Layer 2 of a small transformer language model trained on English Wikipedia (11 layers, counted from 0, width 128).
Take only the direct path to the model's output, skipping the later layers: a vector added to the residual stream pushes a token's score in proportion to its dot product with that token's output vector.

Output vectors of the tokens that the questions are about. A number n stands for (n - 500) times 0.0074.
"8": 492 454 535 555 533 470 569 526 482 521 489 443 479 495 477 482 517 523 492 500 538 514 454 545 463 489 490 446 518 498 505 469 495 491 522 485 468 506 582 546 500 522 488 488 534 492 542 510 528 517 453 523 506 523 468 487 522 470 428 507 545 503 517 468 543 455 506 451 475 516 498 511 516 457 486 490 474 521 481 510 489 483 510 543 502 482 472 485 536 490 509 496 490 492 477 500 503 502 515 506 438 422 493 462 519 464 571 513 526 565 493 483 474 524 545 545 529 496 469 473 515 461 524 509 469 487 519 543
"p": 515 524 523 491 495 523 474 474 454 492 526 459 544 537 474 499 460 550 496 525 555 465 537 483 507 530 538 507 513 500 551 466 519 455 486 443 430 496 418 544 515 474 532 505 498 500 476 437 489 524 510 490 582 440 549 562 517 487 479 452 503 538 514 467 448 466 491 479 536 527 505 485 486 505 484 510 484 497 523 479 504 489 470 524 549 517 565 490 528 481 460 457 508 535 471 449 505 516 558 429 474 494 495 457 609 515 513 519 504 456 457 482 494 560 491 517 513 499 478 503 512 574 499 492 525 427 483 530
"|---|---": 665 359 332 343 507 612 479 352 600 437 490 500 391 472 414 410 466 437 345 641 431 482 733 602 529 736 514 680 542 548 638 371 248 476 409 536 716 471 797 364 333 452 370 562 671 592 551 630 603 445 445 630 454 400 777 433 385 547 499 172 485 540 466 568 696 515 560 519 387 380 526 552 379 640 571 433 538 636 549 544 582 620 645 358 491 612 652 585 426 441 514 607 448 398 501 731 370 396 354 415 256 28 396 565 318 275 537 572 288 578 654 681 749 519 395 433 656 775 468 348 617 388 346 524 462 665 459 392
" y": 471 480 458 527 523 534 478 518 546 465 495 499 474 463 493 499 484 512 464 542 542 495 476 501 485 427 485 483 500 498 524 542 436 478 490 527 487 475 521 436 477 482 500 518 539 487 499 565 490 498 468 504 508 456 539 483 458 447 549 486 468 486 523 485 544 441 515 521 507 487 560 521 507 496 511 554 474 466 501 509 533 514 533 477 517 507 493 500 497 494 517 525 480 495 565 517 515 552 505 524 474 523 534 456 506 487 456 513 539 522 496 502 484 462 507 478 478 496 533 500 499 526 514 495 517 500 461 517
")": 490 548 484 471 431 520 469 454 485 457 552 518 473 571 526 501 507 482 462 517 530 438 574 488 494 515 479 538 523 498 475 545 550 559 556 460 483 468 528 538 484 525 438 538 541 461 567 566 540 510 490 480 483 418 449 565 534 538 579 492 434 493 458 509 568 545 496 471 458 528 420 549 503 437 451 501 526 469 453 490 453 445 537 535 519 477 481 566 513 472 529 496 501 521 470 417 544 500 487 480 510 506 456 509 456 515 495 540 532 487 546 495 492 537 538 485 511 424 498 514 522 462 526 548 488 471 409 470
"|---": 668 357 335 347 512 611 479 360 592 434 493 503 389 469 410 414 464 434 351 650 427 479 731 604 529 736 515 686 543 551 631 378 254 478 413 528 717 473 797 373 334 446 369 557 678 593 550 628 599 438 450 629 451 398 771 442 385 546 500 175 483 539 466 564 687 517 560 524 386 376 526 546 377 632 570 429 537 632 552 544 583 612 645 361 487 620 651 583 425 441 516 598 448 394 502 734 369 394 353 418 260 28 398 565 320 279 541 570 281 582 659 680 755 522 398 436 650 772 466 348 618 382 345 522 463 668 460 399
"ique": 569 451 417 516 531 462 513 518 452 538 470 459 470 511 545 516 423 535 513 508 546 527 488 499 574 517 496 483 550 504 549 467 498 460 467 604 523 537 459 558 467 393 494 487 544 547 527 571 496 498 486 533 545 480 561 501 492 514 518 374 561 530 534 549 468 467 554 504 424 556 518 500 519 528 550 497 532 543 468 519 518 557 516 480 418 513 526 571 448 454 510 531 496 468 516 538 503 472 353 543 542 389 447 549 476 483 471 488 522 477 528 511 520 491 441 468 501 489 463 489 510 407 492 465 493 452 460 474
"im": 501 470 462 479 511 463 501 533 458 536 501 525 514 544 521 470 527 525 533 495 554 524 485 524 475 509 442 546 488 499 588 512 559 447 522 482 484 548 418 463 541 525 506 522 485 473 508 518 450 584 578 532 518 493 491 494 498 522 524 401 520 482 580 521 429 456 525 504 496 452 550 513 536 498 439 495 462 561 447 544 470 450 485 535 542 463 509 508 497 473 430 480 534 499 488 494 503 451 511 535 496 480 473 504 492 509 523 542 545 448 460 443 508 492 467 476 524 486 536 484 505 485 520 505 476 493 504 456
" 18": 499 462 489 550 469 509 473 443 474 555 489 497 519 518 493 547 485 534 453 510 510 538 490 500 502 522 507 474 521 502 497 483 471 499 480 570 524 503 539 493 497 469 562 471 468 479 505 498 530 533 495 489 467 487 494 513 516 475 495 544 494 523 511 464 522 517 453 551 483 495 477 512 508 517 485 539 475 465 529 429 505 461 465 521 489 494 505 513 496 452 487 482 520 456 486 567 485 540 527 459 457 506 547 439 477 476 554 522 479 515 528 562 492 501 538 507 559 505 465 493 508 454 488 496 504 479 494 513
" Pr": 575 488 555 477 485 537 502 508 494 551 536 519 489 462 519 526 545 482 479 510 482 484 503 492 511 491 526 511 485 498 461 461 423 527 478 515 505 481 502 502 459 546 494 506 479 512 473 482 477 483 434 516 473 494 471 528 509 515 454 513 536 483 527 522 429 472 505 499 525 509 487 485 500 532 507 512 544 508 520 536 509 447 491 492 468 490 508 510 482 484 488 508 489 519 541 460 504 498 505 452 492 494 485 480 562 499 489 506 483 483 494 562 544 499 444 502 538 500 519 522 505 511 499 498 517 491 489 513
"ments": 500 449 531 475 533 574 556 535 382 447 511 469 522 511 492 456 604 425 519 494 474 501 565 547 416 593 460 464 568 508 504 469 497 502 503 486 477 545 554 492 482 501 513 497 591 566 525 540 424 456 569 495 449 547 586 492 418 488 538 379 491 537 461 584 585 425 425 566 539 439 409 481 532 553 606 414 531 549 552 547 499 587 549 563 482 524 491 471 453 403 575 523 460 533 478 514 472 446 390 517 503 470 465 514 418 484 494 504 455 427 596 558 529 518 430 505 539 484 510 449 486 475 533 486 483 488 444 432
"inem": 575 464 486 501 482 570 527 486 544 474 539 450 427 460 429 508 530 497 484 570 526 435 465 557 540 530 554 561 478 504 501 452 543 428 509 583 517 543 533 441 540 487 517 526 454 515 487 486 563 532 536 422 556 500 590 540 408 526 552 435 503 447 517 517 477 583 516 577 461 445 495 500 462 471 516 412 531 445 516 483 527 491 521 486 516 504 484 502 490 512 476 513 464 444 564 473 498 444 471 480 526 362 436 515 514 471 485 494 494 482 506 537 567 494 464 547 510 548 538 426 519 481 516 505 463 463 478 548
"ring": 557 491 474 524 561 579 550 549 489 479 483 513 445 506 447 516 503 523 453 534 519 540 524 471 596 608 494 597 541 500 487 452 466 521 422 596 552 534 514 496 465 539 481 478 556 476 549 492 498 427 533 473 468 486 505 401 424 496 616 409 538 431 468 474 454 510 461 462 447 487 491 566 505 461 496 507 592 508 541 464 561 580 585 494 483 483 422 516 495 560 472 501 473 505 434 498 465 526 477 448 508 459 444 447 499 483 447 512 418 439 539 528 486 534 477 464 493 449 518 449 520 498 522 501 513 500 532 598
"t": 525 529 528 566 463 485 554 467 383 466 440 508 548 514 443 497 536 534 509 500 445 465 556 500 454 501 516 489 542 499 527 501 461 508 536 468 462 505 426 557 521 467 526 618 564 528 475 531 484 473 479 501 486 523 520 492 489 545 564 437 556 463 515 456 464 440 499 481 538 533 481 487 533 512 506 509 416 506 405 506 455 525 402 496 522 492 548 505 555 509 496 450 540 513 485 477 527 466 521 512 478 488 499 466 515 508 522 496 521 397 489 517 480 503 486 467 490 487 557 528 522 502 559 511 466 571 487 556
" 13": 506 475 487 537 469 511 485 481 508 535 559 546 532 491 483 529 475 535 459 499 491 542 493 496 519 513 487 449 520 501 493 449 469 507 500 541 543 486 556 511 503 494 504 476 483 493 493 475 508 553 484 490 457 476 483 446 516 498 550 544 505 504 462 476 487 493 455 485 485 485 458 533 530 521 493 502 505 502 523 467 504 502 473 492 483 493 519 507 530 481 486 479 489 519 484 533 501 524 536 492 464 507 534 448 497 471 496 560 457 515 516 572 501 487 486 484 526 527 486 499 471 488 516 508 523 485 495 490
"ict": 473 443 513 534 416 533 521 439 449 466 467 450 477 519 487 531 560 492 482 499 529 420 530 529 547 597 458 527 483 509 542 400 504 501 544 542 555 592 470 519 428 529 448 502 505 495 522 461 479 516 472 605 478 555 552 552 516 476 586 469 514 456 512 500 464 509 559 549 471 488 447 474 455 484 490 472 570 466 458 511 526 542 441 404 492 550 474 588 494 560 489 530 462 464 499 516 497 451 427 482 471 419 430 540 562 475 560 568 506 415 562 470 541 522 461 506 536 531 477 447 543 528 548 484 476 504 511 476
"ist,": 495 491 480 483 568 519 536 507 415 497 536 475 448 512 449 504 463 550 494 507 532 544 565 512 551 502 539 511 481 513 523 491 492 535 533 469 532 461 478 466 518 462 446 487 468 542 479 558 508 442 504 550 575 482 504 531 553 493 502 338 530 486 482 486 504 483 533 504 452 490 510 536 456 473 411 491 635 539 429 483 494 499 497 467 406 489 488 562 441 509 528 554 476 533 544 492 481 493 436 502 521 453 542 529 510 462 475 544 447 511 509 553 567 450 454 599 525 538 436 496 573 419 481 462 465 569 471 535

Each question shows what one neuron of this layer's MLP adds at an activation of 1. A number n stands for (n - 500) times 0.0012.

n361: 510 521 486 501 488 500 509 523 484 472 509 520 505 530 511 505 509 482 534 495 502 503 546 453 509 508 463 494 503 486 474 516 479 515 534 494 534 475 482 505 500 530 511 514 478 478 543 499 490 480 491 500 507 489 492 540 479 462 505 532 501 476 483 507 527 502 494 485 497 490 488 489 493 533 508 498 479 507 504 519 501 498 484 515 482 520 492 535 505 493 520 529 497 530 483 503 518 516 458 494 504 530 505 495 523 498 488 517 515 469 495 487 484 490 525 496 503 485 497 502 482 494 539 523 505 466 469 488
Which two tokens does it push up most, strongest first? ")", "ments"

n119: 501 484 518 531 518 501 520 509 502 475 523 479 497 484 494 501 470 484 536 479 525 499 485 502 508 489 513 515 522 510 479 530 492 511 466 496 477 539 491 499 521 511 491 506 492 493 527 552 516 488 466 466 513 493 473 503 461 532 476 583 507 519 518 479 508 480 471 500 507 524 508 505 478 539 482 480 533 487 505 519 496 532 549 512 456 495 480 497 464 490 528 513 503 532 509 504 512 511 513 452 485 498 523 500 404 488 482 505 484 517 465 476 538 517 478 501 433 470 502 508 536 494 494 489 495 472 473 513
Pushed down most: "ict"

n289: 549 521 540 556 612 463 509 494 492 480 475 453 493 476 499 500 552 486 498 553 579 472 455 522 520 561 493 493 482 504 490 488 468 479 519 416 470 527 479 549 441 526 483 482 499 519 505 535 502 473 509 494 519 516 468 538 502 467 534 536 503 467 500 501 540 508 523 477 465 516 527 472 509 448 498 453 533 509 474 483 520 524 531 522 484 517 485 549 493 558 540 549 511 463 535 515 528 491 485 490 466 477 426 478 477 470 516 406 508 502 545 452 437 517 465 504 528 466 507 496 494 498 502 502 410 550 505 512
Pushed down most: " 13"

n271: 480 531 383 469 488 380 545 445 438 525 534 588 462 600 509 387 397 655 546 549 586 540 544 436 450 410 543 450 649 460 532 577 629 579 458 381 443 404 530 356 599 501 530 540 566 380 516 673 569 691 623 450 425 488 367 376 401 421 516 607 552 583 677 411 364 433 478 439 506 383 402 488 433 473 555 559 648 537 618 516 646 314 694 542 314 436 517 313 515 469 377 701 507 419 505 589 482 546 514 427 406 509 611 384 539 498 460 514 223 607 477 465 499 432 329 633 580 688 469 357 493 580 511 683 498 472 466 604
Pushed down most: "ict"

n290: 495 506 505 494 509 512 491 493 499 507 508 494 507 499 500 506 507 492 507 496 493 502 486 497 492 509 501 519 491 492 523 499 494 508 500 491 515 498 501 506 503 498 494 493 487 508 493 492 500 500 505 505 509 500 490 491 505 508 502 509 500 490 497 501 511 512 499 499 495 501 503 505 500 503 492 495 511 494 503 493 502 502 503 497 505 492 495 500 502 493 492 505 499 498 502 506 502 512 500 478 506 513 504 503 497 507 484 485 494 500 507 492 492 499 502 501 494 502 496 502 494 523 501 498 490 491 500 495
Pushed up most: "ring"

n151: 417 480 625 444 486 527 491 501 411 514 492 696 383 453 504 546 555 327 466 517 513 392 412 574 492 653 362 558 674 592 254 526 428 528 483 342 547 590 414 370 347 458 572 450 353 605 587 507 536 505 625 423 559 452 399 503 601 412 518 520 524 423 387 518 481 518 492 485 543 488 564 380 611 407 548 677 459 620 511 443 501 330 615 533 426 492 592 350 575 551 510 502 485 426 624 581 493 594 533 616 417 412 426 505 459 492 538 311 638 257 584 470 559 399 487 447 625 522 537 577 512 496 441 560 519 491 446 516
Pushed down most: "ist,"

n183: 490 511 503 487 536 510 512 503 454 501 485 490 485 522 513 484 488 503 554 507 494 487 514 512 505 513 498 488 496 461 499 520 487 477 500 516 475 499 476 497 490 492 509 510 532 487 519 539 451 515 514 511 503 494 502 502 492 523 511 462 515 525 489 484 496 511 485 512 500 507 531 499 479 464 522 490 491 504 522 474 482 503 535 497 487 490 495 491 502 503 531 497 528 485 495 464 498 472 458 460 515 502 491 466 531 548 509 500 487 493 527 500 515 498 451 489 490 533 510 492 502 507 518 490 498 488 502 482
Which two tokens does it push up most, strongest first? "ments", "ique"

n360: 511 495 573 498 434 536 478 606 448 469 534 500 429 481 558 561 527 496 464 581 448 564 406 675 557 568 575 447 505 431 528 535 556 484 547 593 536 360 643 492 430 496 485 547 490 467 503 459 548 468 483 562 488 448 535 578 566 444 518 413 482 384 531 565 475 521 478 422 503 500 563 488 465 380 380 441 570 393 503 465 448 425 539 582 521 508 524 554 526 462 524 500 597 552 463 444 550 412 448 502 481 450 491 455 399 687 355 491 473 464 561 518 495 426 493 590 485 454 552 415 624 491 497 579 522 415 453 438
Which three tokens does it push up most, strongest first? ")", "inem", "ist,"

n340: 516 506 492 503 519 495 491 496 540 491 528 489 483 502 497 499 480 514 457 514 496 512 481 514 507 504 525 499 509 468 496 521 497 480 490 511 487 482 488 500 517 489 494 491 517 505 471 490 488 542 491 495 503 509 471 496 508 507 481 512 506 485 502 503 470 492 516 474 469 506 525 517 483 509 504 496 505 511 473 510 503 513 451 504 532 498 497 498 469 524 502 516 482 481 501 524 506 512 523 466 528 497 485 488 476 523 490 514 511 470 474 522 501 494 503 521 499 496 518 546 517 500 496 543 497 511 522 494
Pushed down most: "ments"

n197: 509 471 590 531 572 508 558 481 565 611 474 527 380 583 571 577 483 579 445 582 496 635 570 594 495 509 573 430 438 497 468 566 464 537 531 414 501 430 469 488 302 416 524 508 421 482 652 556 468 488 597 427 565 368 518 552 504 502 480 482 476 583 434 611 483 528 587 616 417 561 519 486 405 460 435 401 573 418 488 554 480 597 479 574 498 407 504 443 538 447 481 537 591 455 567 471 461 550 510 466 416 463 603 449 510 508 447 429 519 487 631 519 380 405 310 510 411 446 561 531 510 524 417 510 475 517 359 566
Pushed down most: "ict"

n103: 522 516 523 478 520 511 518 518 487 507 525 484 517 518 518 526 482 484 476 482 527 481 517 489 478 523 478 480 521 495 519 486 478 481 522 485 516 519 514 523 522 512 484 518 498 516 514 479 517 484 482 472 487 521 469 525 484 511 492 530 477 519 522 486 476 522 478 483 481 516 482 516 523 533 517 483 477 476 487 515 474 522 522 522 483 480 513 519 522 509 516 516 480 518 516 478 489 479 498 515 483 485 489 479 477 518 480 520 522 469 520 476 526 475 478 519 478 527 525 522 519 496 519 483 522 477 520 485
Pushed up most: "ments"

n394: 498 596 571 533 435 562 541 572 538 436 552 570 522 567 496 559 557 445 493 483 390 394 550 458 475 492 468 551 583 519 365 607 536 597 517 486 452 419 454 434 363 545 432 515 340 366 617 623 566 466 498 424 508 397 445 391 416 510 574 504 452 475 534 543 415 577 546 702 639 480 410 514 484 467 419 643 474 377 559 533 633 472 466 492 522 493 563 588 466 656 590 430 533 399 461 607 481 543 514 571 522 413 616 455 514 426 517 384 428 504 568 729 498 422 495 526 342 540 545 455 438 540 651 494 295 508 391 513
Pushed down most: "ique"

n354: 508 533 559 510 627 402 409 544 539 666 479 512 412 577 549 434 609 427 559 445 644 523 477 494 465 554 491 424 547 513 629 496 527 408 527 658 384 349 569 348 407 406 352 415 551 549 606 402 508 514 624 419 525 495 415 454 501 652 478 503 428 418 450 480 522 553 450 438 538 390 500 500 415 380 387 496 511 527 569 577 513 426 491 596 475 470 566 366 450 621 448 519 460 592 617 626 501 450 468 513 484 535 495 445 639 535 497 519 541 579 506 467 509 480 466 496 565 323 548 508 530 466 511 362 355 553 598 535
Which two tokens does it push up most, strongest first? "im", "8"

n452: 592 496 552 353 540 415 421 485 499 580 582 504 467 552 551 570 485 562 690 509 540 548 508 517 467 354 399 587 474 520 566 580 603 530 539 417 507 336 541 410 525 481 384 655 439 501 504 557 448 584 326 424 469 559 496 635 573 631 379 492 474 479 603 523 514 380 555 639 486 435 579 509 488 721 516 347 483 553 457 443 505 510 421 452 423 459 471 390 461 348 534 491 584 569 459 605 506 410 530 377 528 483 468 357 432 478 476 556 606 396 430 556 475 461 406 490 488 366 455 438 575 650 416 504 566 420 526 603
Pushed down most: "ring"

n17: 537 533 492 500 517 489 506 481 492 498 484 519 465 432 538 505 518 508 444 468 507 500 454 471 498 471 525 501 488 436 433 488 519 486 494 549 504 475 509 488 532 511 481 483 552 533 467 450 506 489 486 525 450 488 527 553 503 512 500 501 514 540 486 540 509 497 480 486 511 506 520 473 449 494 531 471 534 546 525 500 516 528 441 490 494 488 480 554 466 480 532 515 504 566 473 511 501 505 530 485 524 559 505 557 512 561 450 481 488 498 523 516 467 418 489 515 516 461 552 555 479 533 470 495 457 504 513 483
Pushed up most: " Pr"

n49: 460 479 475 499 509 404 445 543 509 518 534 538 516 558 538 569 522 547 494 502 502 478 477 514 500 436 470 524 547 368 536 479 488 437 534 483 450 513 513 509 492 526 560 577 486 574 505 456 442 432 489 472 535 531 568 487 437 546 439 456 521 559 576 498 493 436 504 526 490 420 597 470 498 498 454 549 484 492 522 506 477 429 587 544 446 466 509 395 520 504 443 471 510 555 477 400 495 447 470 460 502 545 450 452 417 563 480 500 472 493 468 532 548 561 468 590 507 501 572 502 508 526 488 486 491 541 504 530
Pushed up most: "im"

n187: 491 569 610 502 573 615 527 517 584 481 503 610 557 541 522 629 528 494 521 509 453 485 483 496 486 531 425 529 440 548 473 559 438 530 526 420 401 450 463 520 499 513 438 513 475 546 531 494 423 512 506 477 498 426 515 496 548 534 377 471 544 478 342 543 559 572 563 516 611 532 508 494 587 466 477 469 451 606 470 417 481 458 607 479 507 474 464 441 563 471 499 473 467 389 571 520 514 539 510 517 581 418 467 546 391 553 430 427 530 428 552 491 386 418 445 475 494 470 489 493 511 545 422 464 479 565 411 597
Pushed down most: "ict"

n421: 444 590 509 455 471 541 520 535 494 508 380 531 451 413 541 459 515 456 574 491 598 549 503 664 537 453 475 435 491 538 426 426 536 543 496 384 425 485 430 330 445 563 547 440 453 470 502 411 482 478 363 471 498 490 507 525 553 506 492 479 600 501 479 495 526 481 428 413 526 499 477 507 452 487 627 480 503 559 456 498 424 587 488 550 455 443 549 474 498 583 496 494 424 726 419 418 520 395 550 416 483 468 478 492 435 507 651 430 479 557 728 482 592 448 545 586 716 477 387 600 531 559 499 474 560 562 568 534
Pushed down most: "ique"

n268: 484 510 494 500 479 505 489 501 499 487 513 497 487 503 496 509 494 505 501 498 488 505 504 493 504 488 487 506 507 488 496 505 497 491 509 513 495 492 506 470 486 486 500 499 480 475 493 490 485 508 507 497 503 497 485 481 493 503 505 529 505 494 482 510 494 497 492 507 521 488 535 497 528 495 496 509 495 500 514 506 516 485 496 504 518 501 501 496 510 499 510 509 492 516 506 499 503 522 500 499 499 505 515 493 498 503 494 496 514 499 501 507 503 481 511 492 503 502 501 523 480 505 506 491 501 494 494 510
Pushed up most: " y"

n135: 514 696 653 426 535 489 578 470 530 483 509 441 432 586 446 488 550 601 650 562 615 410 473 484 545 502 449 415 454 511 357 479 610 405 504 442 457 484 600 517 497 383 422 485 523 504 555 464 391 443 463 629 548 310 580 559 560 600 351 413 435 533 511 428 534 521 501 389 415 423 577 339 579 519 414 508 572 463 548 542 414 396 568 459 520 566 379 484 458 523 415 405 430 574 489 438 500 534 621 492 457 500 655 368 469 541 536 379 508 389 440 458 471 535 541 486 591 462 389 561 545 573 587 561 575 565 671 542
Which two tokens does it push up most, strongest first? "p", "8"

n128: 491 499 514 499 511 505 510 492 504 505 503 493 503 489 503 501 499 494 490 510 489 499 488 491 494 505 505 504 500 464 478 507 484 503 497 472 524 506 505 529 506 506 501 500 500 502 488 503 487 499 503 517 504 501 487 500 518 502 488 538 486 508 506 498 517 500 513 506 504 516 505 499 501 507 504 489 509 498 508 493 504 489 492 493 507 513 491 486 495 483 504 523 494 507 498 463 501 496 491 497 501 509 509 503 504 503 495 492 504 512 499 463 502 499 504 494 501 502 504 502 497 514 505 497 519 508 503 477
Pushed up most: " Pr"

n468: 475 540 477 492 552 507 538 519 507 480 505 483 485 526 514 467 459 499 494 505 521 517 512 516 494 468 489 524 535 448 553 515 548 526 523 458 490 516 479 509 515 500 508 488 510 467 486 486 498 515 467 454 515 552 498 501 510 507 517 530 510 477 487 534 515 458 459 499 510 463 468 495 482 509 472 463 513 566 496 534 512 568 528 463 514 477 499 547 504 512 467 513 500 488 533 554 517 454 542 490 480 477 499 515 497 507 431 513 496 487 513 522 484 510 517 542 494 441 511 523 533 497 467 513 477 513 477 524
Pushed up most: "ist,"

n442: 511 520 520 506 522 476 499 479 500 514 500 502 496 493 502 501 509 500 500 500 508 530 510 519 490 494 492 482 512 481 485 494 500 488 489 492 486 505 511 491 510 512 538 476 515 492 503 479 505 516 475 496 518 511 497 499 502 479 490 498 506 487 516 491 492 511 484 507 483 509 497 510 499 498 516 495 481 518 501 498 486 515 512 506 483 488 465 495 503 499 511 500 493 484 522 514 504 502 490 491 494 490 505 488 524 501 491 483 494 508 486 496 504 500 498 502 491 492 506 487 502 486 506 493 489 503 502 485
Pushed up most: "8"

n39: 484 361 587 327 332 785 547 248 460 562 694 393 609 720 567 292 404 672 266 653 708 377 496 482 459 323 619 791 398 575 294 385 414 370 340 418 395 444 204 884 628 514 566 548 409 515 551 243 507 514 490 345 626 334 354 439 569 254 512 652 523 785 569 565 439 437 633 327 406 769 368 534 511 638 591 477 432 413 497 310 621 552 650 487 527 434 668 556 500 389 227 493 520 676 629 603 479 532 427 347 577 299 309 437 663 424 472 560 773 248 236 562 562 474 581 606 699 396 572 668 522 853 194 596 664 551 641 493
Pushed up most: "p"

n339: 674 462 568 524 485 639 411 604 548 437 481 585 503 439 526 583 642 520 533 457 538 497 491 480 450 448 553 475 410 388 587 257 483 244 517 535 480 471 406 573 607 481 428 503 472 532 487 603 382 581 484 462 478 506 580 607 461 452 585 364 464 503 489 406 505 496 550 482 464 584 605 586 517 488 608 473 634 424 492 416 432 526 530 461 492 523 453 503 408 362 570 451 418 390 437 609 616 478 497 549 527 489 340 544 460 509 479 462 472 546 554 515 582 430 570 457 520 544 678 543 532 557 642 454 475 298 482 549
Pushed up most: "inem"

n150: 523 456 554 484 474 520 499 510 506 507 468 505 530 484 479 533 491 494 484 493 486 484 497 499 495 521 519 507 470 493 482 525 495 491 531 507 519 513 473 494 500 465 482 470 477 507 512 507 505 474 502 442 540 509 496 474 509 523 532 551 526 504 491 517 446 494 528 503 490 525 544 516 510 515 509 477 495 538 491 479 483 477 534 526 459 496 480 485 474 499 482 453 496 501 485 475 519 528 501 522 496 487 498 499 470 475 486 516 511 447 485 518 507 478 505 481 515 523 535 456 520 501 481 525 531 532 485 505
Pushed up most: "inem"

n425: 494 527 539 478 535 530 515 489 519 593 505 526 456 571 596 525 408 480 565 502 548 527 584 515 354 539 439 483 495 404 461 451 432 532 413 475 498 453 489 502 546 475 579 559 525 555 530 503 492 563 473 500 484 513 498 506 574 474 512 504 462 467 498 500 521 470 638 481 487 489 537 547 491 451 492 526 443 416 567 412 445 479 515 454 516 592 483 521 557 531 542 449 402 536 502 518 214 404 519 587 596 554 537 504 443 477 516 505 455 492 579 546 514 514 495 552 539 498 459 593 335 475 464 495 502 519 512 553
Pushed up most: " 18"

n138: 708 581 550 612 625 492 535 455 504 511 417 493 576 601 476 432 435 454 616 522 439 499 568 702 510 390 568 588 499 578 453 690 603 686 489 549 487 520 519 485 485 471 576 560 396 319 494 677 465 551 513 577 472 610 428 400 411 393 512 387 398 447 464 454 486 522 512 626 444 365 640 468 552 422 429 434 349 409 537 591 566 575 359 620 533 345 479 424 427 519 590 427 462 398 443 546 494 465 479 428 507 446 548 565 324 447 417 178 431 704 475 566 446 520 433 495 551 399 588 562 462 625 540 579 411 487 459 452
Pushed down most: "ict"

n323: 588 328 543 479 464 448 535 478 534 557 484 462 427 595 292 551 494 653 440 559 334 476 455 579 492 473 481 518 449 543 542 427 665 508 548 478 455 393 588 543 345 532 508 552 420 559 553 483 363 569 517 484 448 541 389 450 542 474 468 356 544 424 549 479 526 406 459 671 474 434 517 556 548 567 363 519 466 400 515 572 530 519 498 559 574 529 477 470 390 592 581 604 496 625 608 507 514 450 546 486 485 467 560 508 516 442 453 514 545 731 467 491 380 504 526 513 462 415 580 532 460 554 443 552 384 528 440 434
Pushed up most: "8"

n431: 502 402 485 649 571 480 450 538 537 437 570 600 437 467 542 512 489 371 552 375 631 637 544 463 539 584 389 413 396 543 442 589 557 572 537 458 546 465 440 570 547 287 569 487 552 611 550 326 752 548 339 585 514 548 652 510 481 449 558 572 443 371 561 403 457 616 520 505 326 476 437 568 460 455 553 496 590 346 546 548 473 567 344 535 470 473 566 469 499 513 578 426 432 512 580 496 550 522 451 582 573 317 636 574 432 469 327 434 633 384 342 412 511 417 632 499 387 594 607 479 610 399 489 178 502 428 478 453
Which two tokens does it push up most, strongest first? "ique", "inem"

n358: 497 502 496 498 497 502 497 503 500 499 505 507 493 505 501 498 503 502 498 498 494 507 501 513 490 506 499 505 500 490 495 498 503 497 499 499 510 508 496 494 507 499 510 497 489 501 508 496 498 499 505 497 498 492 491 489 501 500 502 513 500 500 504 499 497 505 504 512 497 508 508 499 504 502 498 503 507 495 489 495 500 502 498 494 498 497 506 496 497 498 488 506 493 501 506 500 502 514 505 486 498 504 511 499 498 499 498 497 499 500 497 506 501 489 497 497 504 504 501 491 498 481 505 497 501 502 489 488
Pushed up most: " 18"

n83: 508 386 534 330 588 490 599 551 516 443 503 462 553 576 508 470 607 586 433 743 699 526 327 601 432 394 538 328 583 659 364 508 594 606 560 632 546 729 462 455 512 484 520 349 375 567 488 313 591 498 677 622 642 633 445 614 686 510 581 327 560 629 643 463 527 464 542 516 695 452 542 683 561 486 400 418 417 465 586 501 425 441 468 148 548 367 427 587 467 437 510 441 518 598 399 561 445 292 485 163 543 367 439 483 708 340 422 559 608 406 622 423 402 522 544 575 468 414 379 478 499 605 502 450 335 576 480 440
Pushed up most: "ict"

n385: 595 500 479 555 481 417 355 418 539 591 449 454 516 430 597 616 418 488 503 428 566 452 574 425 519 559 354 398 414 507 649 331 526 548 580 524 461 454 654 466 542 579 615 650 611 517 455 439 461 470 538 791 528 574 544 496 574 359 550 532 528 544 384 519 543 387 406 508 552 587 481 468 537 393 480 513 533 402 532 642 417 616 444 462 529 413 467 540 563 522 406 380 458 469 465 475 514 543 438 463 482 459 606 767 462 465 416 439 461 404 419 552 461 457 456 522 580 448 373 572 457 540 515 356 442 457 511 546
Pushed up most: "ict"

n153: 347 572 632 540 466 536 700 743 520 439 380 471 419 546 473 619 512 700 491 429 511 602 407 525 500 554 466 432 461 492 475 585 368 527 486 581 372 415 519 430 520 364 672 425 503 356 495 421 319 422 544 498 492 579 409 423 448 421 515 509 558 407 525 431 545 533 630 385 493 612 516 599 493 560 507 531 547 555 595 486 466 587 564 458 403 538 629 549 500 551 522 555 736 402 381 490 469 393 446 464 585 366 517 448 531 428 468 433 533 412 467 468 421 538 581 611 405 561 370 404 555 474 557 570 552 524 564 503
Pushed up most: "ring"

n411: 508 438 570 379 522 499 580 627 596 524 467 530 570 481 451 625 507 549 511 499 521 336 533 678 462 582 490 560 460 557 502 466 520 449 506 452 399 423 392 586 396 396 571 519 389 527 423 508 531 547 519 552 474 458 345 602 498 346 290 501 439 514 476 769 570 430 540 433 468 627 431 546 558 317 515 602 506 532 373 574 493 577 506 424 452 581 295 537 540 577 495 585 450 533 473 389 519 431 362 393 462 484 474 477 558 453 610 655 544 644 510 322 614 381 613 473 596 577 495 531 550 619 428 404 538 440 670 428
Which two tokens does it push up most, strongest first? "ict", "8"

n483: 587 584 447 561 607 447 521 502 556 489 426 482 527 558 486 491 555 537 481 459 505 551 436 564 562 363 479 579 475 541 430 471 611 592 507 561 565 501 481 393 491 507 474 544 513 439 554 552 437 619 448 462 471 578 532 532 484 436 406 458 518 588 534 651 474 464 416 455 479 448 563 425 454 392 505 553 451 521 493 501 471 423 426 446 489 530 434 543 525 474 572 463 542 551 437 585 501 460 535 561 431 452 455 601 584 504 530 448 485 602 551 625 447 450 491 582 418 425 503 447 521 452 432 573 443 487 441 498
Pushed down most: "p"

n175: 466 591 428 396 439 415 594 502 398 473 452 561 606 391 614 425 354 715 612 600 594 550 406 494 513 425 633 509 352 402 370 608 429 591 492 584 439 518 515 468 539 419 663 414 445 500 398 346 524 507 569 538 414 452 510 493 499 490 525 380 416 410 470 526 622 449 625 472 572 633 512 419 453 580 435 554 476 629 638 484 452 600 470 356 437 410 532 492 476 603 514 642 563 498 422 513 614 633 468 570 578 445 454 405 445 378 468 498 464 528 587 530 406 417 527 548 514 502 411 654 459 435 401 609 456 462 386 616
Pushed down most: "ict"